Layer 7 of a small transformer language model trained on English Wikipedia (16 layers, counted from 0, width 128). Numbers have three digits each and are written without spaces.
Take only the direct path to the model's output, skipping the later layers: a vector added to the residual stream pushes a token's score in proportion to its dot product with that token's output vector.

Output vectors of the tokens that the questions are about. A number n stands for (n - 500) times 0.0025.
"ery": 461454558535258417462476355351424721481533557601630472506253546677613213302540810558525453756387522576401734664641365477449708379473688457555772419781647738254323538566333483553359480226518568635377461627711351453537566777514724501331755645523643113746235315096354578458445374541487320371581560652353570468244491691550344629258603456324620465407692565611250592518474426264626724224675
"T": 547253555317509613501504422532321495473392533469537631517593406354491587520436464445335599440486540500531588470468599481535388489552388379389427604388472688396605586605497660579509409530499571420430466593645303538409418484577478547546512580548596578573465688422478554626572433463398350569632518469305526520581436466624259476427592519532413585448340615590367599340526537613517594624555
"ards": 403479564396575344377446492502488752555282368562383445572565514667543123565547672777420331303594537599464805747485222513390386502531427537524782438687807740286499426472134651522420792266428420702713419446647277333340576483581249232539487629461551195407382783304351588664474451565555398414514589739501541505493284488159607562533289504483491550395634754740236730609623422608510677351644
"world": 451448641365423564437520132546092449581545479676473554682429643692369268556562880453334219579441485550414476617510385482506543649524534620434503541579694783438467495613144376393667551500445364638701322576628297169454483785601440561205625802488659305525653543205455444677516447524439448616516595677415341305528512263431726541644376455423690372439580381585350681499509352617751739312399
"·": 389390577299361187548598321566293545482400504654657465811737592513539150390518593526375282393663511623557534630681348404389396744535648708513520421585515616487406294690214560587408414181494795587551302810488359437416523536838658318299639741522543094545619598341401707444479671544570315326482739628585614283522384403478354759445567307397589415364475324535214937542434431567606571596505
"dom": 456373436416583241476510316491164452369437669593376460404472681488490433520639579639414301503521467530434672701365529543431609573485573416324630587626735572518652452835289479562602534427477567404568431694622459267395553330567471464281638669377637258785550627142389549478513370638340510547526496762622445399627406273504436525522480453374474523594551422737432666601556380372494562634530
"ã": 218413533398249275489549364606267697427589640619426364802563488788391161546720779804423422559803473572496403604639374466519616508362520476203738429552516939579680406595255591720698458128461760739553446496436590473193494539602423289764596564330632168677716372393420533361466220413625676220528547565351510339461311286353557631589381194241649301494671478647490535457544386609619537580633
"min": 504481507508456382537620731673322578336465359565644699549544380698497532500465706609273393582595507506524296492347380452576501719313693384637761340574609618556477291564267633571426521486472472417331414529458388453371587744501454396603567598368646364752588493648484446501337529387363375464588535552453561434582535632408491484530529540650559308504534192332403525303540404564485541560539
"; ": 432579722495448571560600449476494519234237660673512499545508351493656421529595523450407409529688325550570473407389457532397282354483454523432588547556449406526454475656357653509372775321430554380685353587776449512534337556617432399599505579600414397713474315404617378735612575759534268457420688429603618551495580588473561563497446413572400411394418436714443534610421442524421347449464
"ets": 488448517502517472505518199310494646304310416383555358367727470716591199301782746513536440509614634598667449841477350473558514625705595639324667279610543575322387742346457694358417497253438507739699429633644187396444508610698679421320688567607533235548431618359333567561383587501537391439589542517365499392434617538187419676556430377400596383331577453731377597411579253458510696474753
"g": 597481509577607448288346591624298430478334488582589445351579539489579598598449546610429594394576552484716511341395444359338462594496313346439581591486667446552552570713289477575599245449565422391571601429687396366373431343460353471338544567557474437741547555668407503629524624526464523701759387391607523422540606473626410330454753618546448313353266525519512467497518372566577624636548
"Afr": 581394581258527337482629478581361601418455572679617612615431681514479384449659772634398397393597480549541456763402444213544574581490493453316718376535529567517425561636389448451531529416394540467700311676506690563661473685445414344416482597377393397627692547207429555406423284422517323419539538601521530536379490319187499616452455507244599484451603387477477782372488554603652775482527
"o": 452470489634407663624636497493570510365451457611552408449367665552429239602527564563575490547583651535514578418511313575555477419526633287577669483501663467578342657715303444596462468478467545581437556470399382435355579518531420451596590466598449343593273412278399615501319498453611525429557353534537513478467467565366615432617422630593368371407578321470701485404715458543620453579475
"ell ": 607300412344613441462504284577450716398343248485547596633597556616420431392509638817272503591569406553532306561402434591395374340539528369439737355567506429555522539626343445513552577330564647647623390559450478305404503768621587140361592503468530162545516595337483425600608421766630598306499554368439507658316391180530664386500725505517505492320703731569468605568807651478352464519660
"ú": 418457509524328385458625449530337672397703472472604281691524527875348282346683687680343598592573403569592640439684478379587547745408563443315983444633413615489494461551250608605578546241429636695457460543537520481406675494761520111566567510347391217594760338314611587435479338505476590289457623574316613471363397378271544552469481326224781489645479527594495557451490433423485520477386
"á": 409535481463427369423395427444372603473718417586687544588566516706371279360710572613426681656646522573539597536729341625516406597449538417266763493485313637554445467630198574582541417276397613678492547620481619464324486335702630238629499479612482329589549405446543579507568316497534697302547520537255550322501388472235574522519507474230581404494546516613498492395516574446538492449618
"ural ": 547750615407495259495573541380408670628401684614768415512498680312602396466500627300431671495572490581348343470569303546300488543380689301251620533676417693627657423779314601527551402112389520531635431719447405501575431746779523305674516613139577135572615660262354709566383390596424527602524560689268602592686547181502330255574460392370814457152756297644480707337508507355528472501454

Output weights of attention head 1. The head adds the sum of these rows, row i times number i of z. A number n stands for (n - 500) times 0.00061.
o0: 476540546481406652440404708450454508465306578432468689526555424496436581582378442393586538568624408597452580406415432585413446650581341453387502526471591648473494299518500445564548454584532422595440372429428437452504618324482451436462543409550339376443494703594427543522611488620489337472382356311487516546526384581535339487361522632618408662437698583779615423511509539562525506650702
o1: 745646663377482315698398557407585585325505387305443600425484301492362369485507432487833405577474218636584530492585563458389593411577529513617452464533577206481533328286553639569410402577216583785430534610326377622365443719558303622532509433419581417569385556462388582365472468474510589550744664462402468588470712504615652425558686470437453503401706611572545623582677527553266280509479
o2: 533604459291494486611522592676554726599559534582228586406652460488501518346619518542463547656386678418593627408428442646404515432402545534582463565421215497610578438572487604495344475523576310543426471481712329670340445398658546476587486518593415449438553729310535438488354409438372591651448411636541417479610607712306594244423380461404447594389401414483646476468506640343376561365749
o3: 517600456556467446544430364518370454524594809420371481452579302453558602478382411419445560450365567596502555429454607651307368619666538540353490382571437546457346779868539714784550633440590176578481487320483465469400619572513589551393396463306250491596486547656476310514202419407519388443465543597350450476514607643290446450881499462557661583381513347630481561490341497436698629536608
o4: 429560584349489492436541489727422672564361320581633399610381374569494567502553398457412402555714503449482609535652325610564337515405560482462550300456572342583537560442475525508521467403567436727548472307441651467561411551446556523373523413459644523448543510480442652610585475523557563490623495545250506442566587564561395461606592468456531391611159370534503420453604415727434536517475
o5: 531525314723695820552559430575553468475489581452483066485463476494664418563463468348357641418542645521524283455339376617679562589259481649475634405424560779361481485696500499542670407573596679485670464499495318430592588535391441569626433592485416546337861404219355741460436447535120477387425437597511435507467711536493397618549207599497220571510298552565547619564412437461658525515489
o6: 369455545495466606597547476493596466578443634487454461475555477260518497496395622408513396671441463535287335287400509470519323645548494616660361425646538350634529520470466443470643472481450584478622502403519465484762310487470667486514704610404512504433314512508406381662582479662439298617637521489417254597484752470230334785611513477635680441478614854472622395311399343394649641470563
o7: 735603395367683474460495492467410364506470443360572485522501469441588668270155500487578528279342608423698529580444516555636536480418483453668583517590559466527424542712640240566515648639666610456575553313425311457611515482592465541384591602329448449443405791538612621419331640537392568641596586224534342461538677560478338597569333548479412475454427663437534575146292590497452456528585
o8: 299441357589584424491615607370459363522676437322229427588471435472503621533687708452563425500285319488397574492383391405536464552694672349433463598290406463598569496523486603596334518488518476684620568620609626520308492339551492500743350523654519670460457453447687387529543398561512433584412301349558586616499348580531585534360459398485534669563603897645635433526578504533376451367307
o9: 709490514462454400542448342610499490555595228787534551569386595399471659346548431424493310651413378430461497574443556254437392476548439668557539460595569472414647534635447418376565559465574608694582591509595746369413310535287333638387337583335569539461489499603447376366493480452243602452219523556542542423548761773450631571439371544489641565363531723406441582455586514364498642459468
o10: 303389582626532460253554485569409623639493579518207633525578604611382625619394556658475481519557429561291456486603623307357491426175490563482458648631319498410718448487699623442479641489540537712410318440530535359358377797489545351437538613210516469531463479471556376552579506674656587333493405385315597552376508339657398382671680692577479426333449482476718470560478353318602612562564
o11: 527293602805348682449710401635324652438713487339530616627535417389218731535448515281491681453440513639305709627491591742513607668385544447524536671524178495452559756561355535474628553502668587285305477469592575502355546302329619513435508471457370665326477404670580555551536243421507748404474364366399679494552395358214417405673497697502409480304619571354667416573413359499649612564264
o12: 664414343700632612513469390396543524462481430513528571435427476566482564403541267525523319636476551458636368533559651416396428482398596341684644795397702407252410328577532569403433600457442540371489223530465502478629486474433637453303496610445554435411613510603334331546526605543580612458405431596553555587540390442472473581627349466601628506443287599618598707636327474660503465390462
o13: 413556414472736410558513724466511469715467451458421399567512516669682375635469464490317492402403587645277489703510330338468481666723607405553739318627494670499485421493525597581433577571508568326484799477574392531495563615735508589372574431582620633311492706433510236563249452495302529510621438466247583411547516545331502319465591482502574247572414408590478480543453560271479467632374
o14: 581367479447444611550362559360590488470303469480691539476529643579218624731580517581422707561550329512386472418360362590332485287643488434507432502693542326285502482464489479312334639604380499475438557310587651769601440611488543545453497468663330591494291410641672525434583327569497586364314538562441467639345421701607670354322427479510503564352500626634606399492576735434388590592484
o15: 527277518420657581728555461456734504783491603589570491388469553428716421670351491494710411533457514481832518572306453511375414305576661519382370288707482369476482563766465369443321554433513439581335512293383106508760508727493542720432615527395283439436379503485375319493687659604269447642479513553668419349502644395445726572465365568584447461450398494582413400375601487640591621545394
o16: 381513478495494419503454431504467451300360483522544578444438503404448391505380579319404613681455429384441387563685584440647499594445461528553328370481259543582739306582499573608400612606481547765432569544684721630488455568377674407559579544512620624590642210406454649624708321321247682586530554492412547479407498476583362170652433442436599497351533441622428725462596306444371617661462
o17: 467329525441591370625686518639493719628349646430533456578461256454731513682477525282415570584566408524460455457418407619496599537334477555632534592398417497447416408785494434482528461589484637402365489516412513541520336530639457454428501611503543466553527501612410339549501469443691467334535627461447445318488451630646575308441615559658532763414515436389423494359472449507424464599480
o18: 310399372600663524434555424643534223462696529396621390682485453444470601608631443456432611274681681449510632514498595533641330607402393446461627383514405545363507424419363527601469653572591670573362547287468456627572540335665646420456358513715879556558722411598424550634348488489306465476417403446672481375576454573454475431487413467388543591490437547612744270272655426655402533293430
o19: 516334385435565311577543412602419420374480586553409504535470498658540459555598482532588522560515718554379228565698735380461676415427680379327655433519678392604509531452455412480432467556559408548562573503400690475661413661513552480545393399408409538337542576378510443731547490440541617531527490716677597360215340633566435716444562539524631410675384393506614530642447361206409311326349
o20: 502546537453632560440550427533564483566807337498692707681340404518480473562691450517394748322480565571534414548629439584643584495523450459471563503530549767481422601468465424360485487522455615208398274536580600358600645515328535523628525389557407310400460477410649613574373508500325709227461300553333390653455605509543635542294465496448597340686470575486428388548533387465315461233685
o21: 352502604496496478445396694307488525528698549631630374366508699373459753413305642499557395356558299425311405342534528452535713514646435396338675466575428340353519392523526412397511423462448633632522518486376588348550628612265554633655468573490470593509574651449500433326692542356602577754611426491507491462522486597573286541484434501463509550411733494375465483505500622491323734603453
o22: 367713545550423572510398502477261262475420644589472326394445260489640459355636527352603517409481548412467517600503527573798508532365313510408664366464558522414461322463461585687670399610519476378403464364536672474511591405277487496537408489513505572442793568434574573495558380475588749569729514443455576345631457455731517550526463574468495435550459488630751612359511434411612309531644
o23: 195629378577537289302713564572479528412625582624375526416739561287598569404387372503284802470597558505330569516482450354538829413617555714449348717628508587422496572637731558531588424435407548332438426425403520608362542717382599437193638508569381494368537400631595390321413244619628547515405381650619561535505560531266336291510435474535667304595387540546414460475423656740407423466635
o24: 682528691360239497474512690358507524456515530506398550580500532469329533350388550404527373651406535400711407542562586403682384340508494553635484599446593298709418642443500360443445494434414481769732569624410471458532551495491583701674360603501514360545436332600458487683559377472530301544513468026518507696323592757599519529657471536358441449321589665514712457609501427504498392368462
o25: 727309629443271584666481565431420678489374457452566601441508423607590420477775617434407564668471418673638633431612404379482405402444441507578626430504445412332536282311546339370471673529570434753375407416545583492527742354660389523527478413620193446362429446524354524625696648661522643319532430434637323500370525521311591546700497362520442589553524688382408677559527539365376422501605
o26: 369422540492417593500386359458433501502448582472404476425531346514640388587511450430470448386481476534413546574426488577343551550382615501437329441494446376583421536614437449515448649513626570506384417445616469457528449652344564428507800420498596449653319681404267674618407570482532391595656534634398450273565710481452434380695813479503426573467584472665363532632368593503508875667436
o27: 524356532655307480536435456481506455363530442548726550585572365362597648578529444633407568577370454334660498474500370286523525538463544471439684477591577687514576761449392611487538462352537474646342679684442637299353571509594457593392451509468802400448491548436441470502538658533418704626598511509409429449379323545621657483432582288591442361356582373601609535416232555428478453236446
o28: 290742639479644633513518389635413545327602487230562296465470653558283305564369528449369461550527559700552450238398408528579315527340460350506361429770364573477575381635386673618436454618438707354460575423571548626455506462322593692473462475676403528508491542410573643386660496608491526336307534238606510520649518651639488488433585551266730499647356450431564330473533658536539338494637
o29: 440354542470480536357415585343519383588475470622459666542626533440420705535575604666382541489695375438459530578722484658435424530485468526342609555426468373435638582400525496590358555415615486432581474479424408339430421387422464402284571366487421450547465513574457547533601594391489459589670728552346527508366543498448560276424634626455611484492534398515718493713732329551553271441541
o30: 277602170712607523567720452563498583306675488512410294520471617407321336499562644543628432386578719656403504385525568604784703475490599463362375344610445533386602595397365560580440476472471460504447365365538642474486642363374556643519312524622704421578436430499495478510462435724547484298512416490370392541482444664415381710400545641399584482590348346601410508489499369429587691502555
o31: 520403695525721296515504468490576449389249521369386716493875651334610505426517607574553488729451601533645433480348653374203477307700418434509550421618426415532310646610646446634503625528566552502361307618339609590592383589538371476495478453389393460498521745452538274461415528836529388593680645336461537428514524370466500377590457555648499494533195315628388385489644416395516446773592

Each question shows a token from some text and the vector z that the head gathered there. A number n stands for (n - 500) times 0.0032.

"(": 383423445413359482494515526475445442569519479549453630525501615516443479483385405540567429482335
Pushed up most: "ery"

"ety ": 459458542528442481559573562433298501615635642653455545671455490478459537390434358488673388484456
Pushed up most: "o"

"ent ": 526367544464411640531651573460425425660510527539489621573487554543531542307414441519461453548470
Pushed up most: "dom"

"the ": 410461445243608483468432456485634436606490592602425613462488483531404348465439423578541559337453
Which of these tokens does it push down most? "ets"

"t": 438533445310513446499480481426535420673498585560448601448496496498439398480462446555524527353434
Which two tokens does it push up most, strongest first? "ell ", "; "

"In ": 378492523228521434420436493447581394663469634599460613403542533485398405485465397578499530349438
Which of these tokens does it push down most? "ets"

"es": 403580501429410490504546542452338494598462592478607613548474566530557560420455432598441408519440
Which of these tokens does it push down most? "ards"

"social ": 565433460460429581571638588447370320677534544602474535593458389532553516419461450514421352570364
Pushed up most: "ards"

"for ": 495435526477498507493601544395441461639504567468502641554479498521473517373433456523434428471401
Pushed up most: "T"

"Pri": 381220474563597422643526426566499498591535358528606535579542578524644586347292521467443527610407
Pushed up most: "world"

"), ": 344410468504428457497522532652458513417544401464600565669533715495567511374240476538605432532353
Pushed up most: "ã"

".": 539552580426236427431603616528369319478575510500561488502483486613530538524427319566383487417493
Pushed up most: "ural "

"us ": 525530411506375477607664582451438408664475576765299536480478429510330546569443408388622373530502
Pushed up most: "; "

"s ": 381455546381418608554298553585554555584581530591672498582691851713460466419494487592661439537422
Which of these tokens does it push down most? "g"

"an ": 391220482586617421642526457573495514578555380521562549582520572542633600366313511471456503608405
Pushed up most: "world"

". ": 464503542597293584553712438469444445620533516513460578444462439563464709519402523556372369474585
Pushed up most: "ural "

"our": 462476516434375492575653543474446387687531620573477605459501447493445594451405447444487359417474
Pushed up most: "; "

"4 ": 416521418339471425520524515425517375690518538602446564511485521477418406561406409550561478409414
Which two tokens does it push up most, strongest first? "ell ", "; "

"es ": 386579382200578347494477487473470335675576509517533539537584561445481339539445472596555537397412
Which three tokens does it push up most, strongest first? "ell ", "·", "ery"

"current ": 411474471351524466498500478454549425657506568593440650478483477510403398448416442545497499376416
Pushed up most: "ell "

"ph": 386496444449459491589534570500265425575533589613553606680540543506472489517399442490566375552408
Which of these tokens does it push down most? "ell "

"ad": 372313572475531447450544580473294585487494391442596534670476704362572538468348446523442471534324
Which two tokens does it push up most, strongest first? "á", "ú"

"r": 228238514495570628443445603521552818636476468373510668828522810646526669364471370423974353775252
Pushed up most: "ú"

"data ": 434509401383436438561608494430459379618421434510456546483506491500463465473415481529424457538482
Pushed up most: "·"

"Er": 419318574563437367530360629553681623633503534740364573526440675574526541432357405539483495625302
Pushed up most: "world"

"Cup ": 408538379272510349500492496434466352656569533531520541527534534450486357556391468588551519414420
Which two tokens does it push up most, strongest first? "ell ", "·"

"during ": 368455493411444404470516525431409501559508470503509564528481630456478548413379445553448448472395
Which of these tokens does it push down most? "; "

"and ": 404428527538467477465522553588357589420449431503576613661486729491556532377331458479480387528389
Pushed up most: "á"

"s": 391471498444413388470538529422419466556537472510486562520476620481446554428345451540456425465408
Which two tokens does it push up most, strongest first? "min", "·"

"cent": 493470364457321442604655462465405387629468481638430589553532456407420365462429480487486395512441
Pushed up most: "·"

"mo": 534452420515400516598598529470297395631526532669371520638426430475497487516425461463582326498390
Which of these tokens does it push down most? "ã"

"are ": 411468471334478476495535509448547423618516579609438600478484506503419405513416410538515480389446
Which two tokens does it push up most, strongest first? "ell ", "; "

"ation": 408479405378417474557608513375407337625540460538445533538594558447514432453364445564480473553508
Pushed up most: "·"

"playing ": 359451486405431376468508522440406496553488447459537541533507681439499577428369444545447455500386
Which of these tokens does it push down most? "; "

"formed ": 419523508501367475598618550483274283598517452660384470587506532470415523483404405499489384557461
Pushed up most: "ets"

"ob": 397484451450447476598521577506252418556537594624519601662534551489462466526389444487601386573416
Pushed up most: "o"

"tur": 392424449490421482504587476449447424547583507480560685578493552481514505338308538502663427452360
Pushed up most: "min"

"of ": 519453463547415508638602488446343375645512546639400575597436453507445459529454463453511353512403
Which of these tokens does it push down most? "ã"

"played ": 403375495334451522426538607455320500538527536353455647550456697401431478536515409572588438517269
Which of these tokens does it push down most? "ural "

"or": 415473443335527417506487484442508397633544555577490578501506514468461399456400471563552506410438
Which two tokens does it push up most, strongest first? "ell ", "·"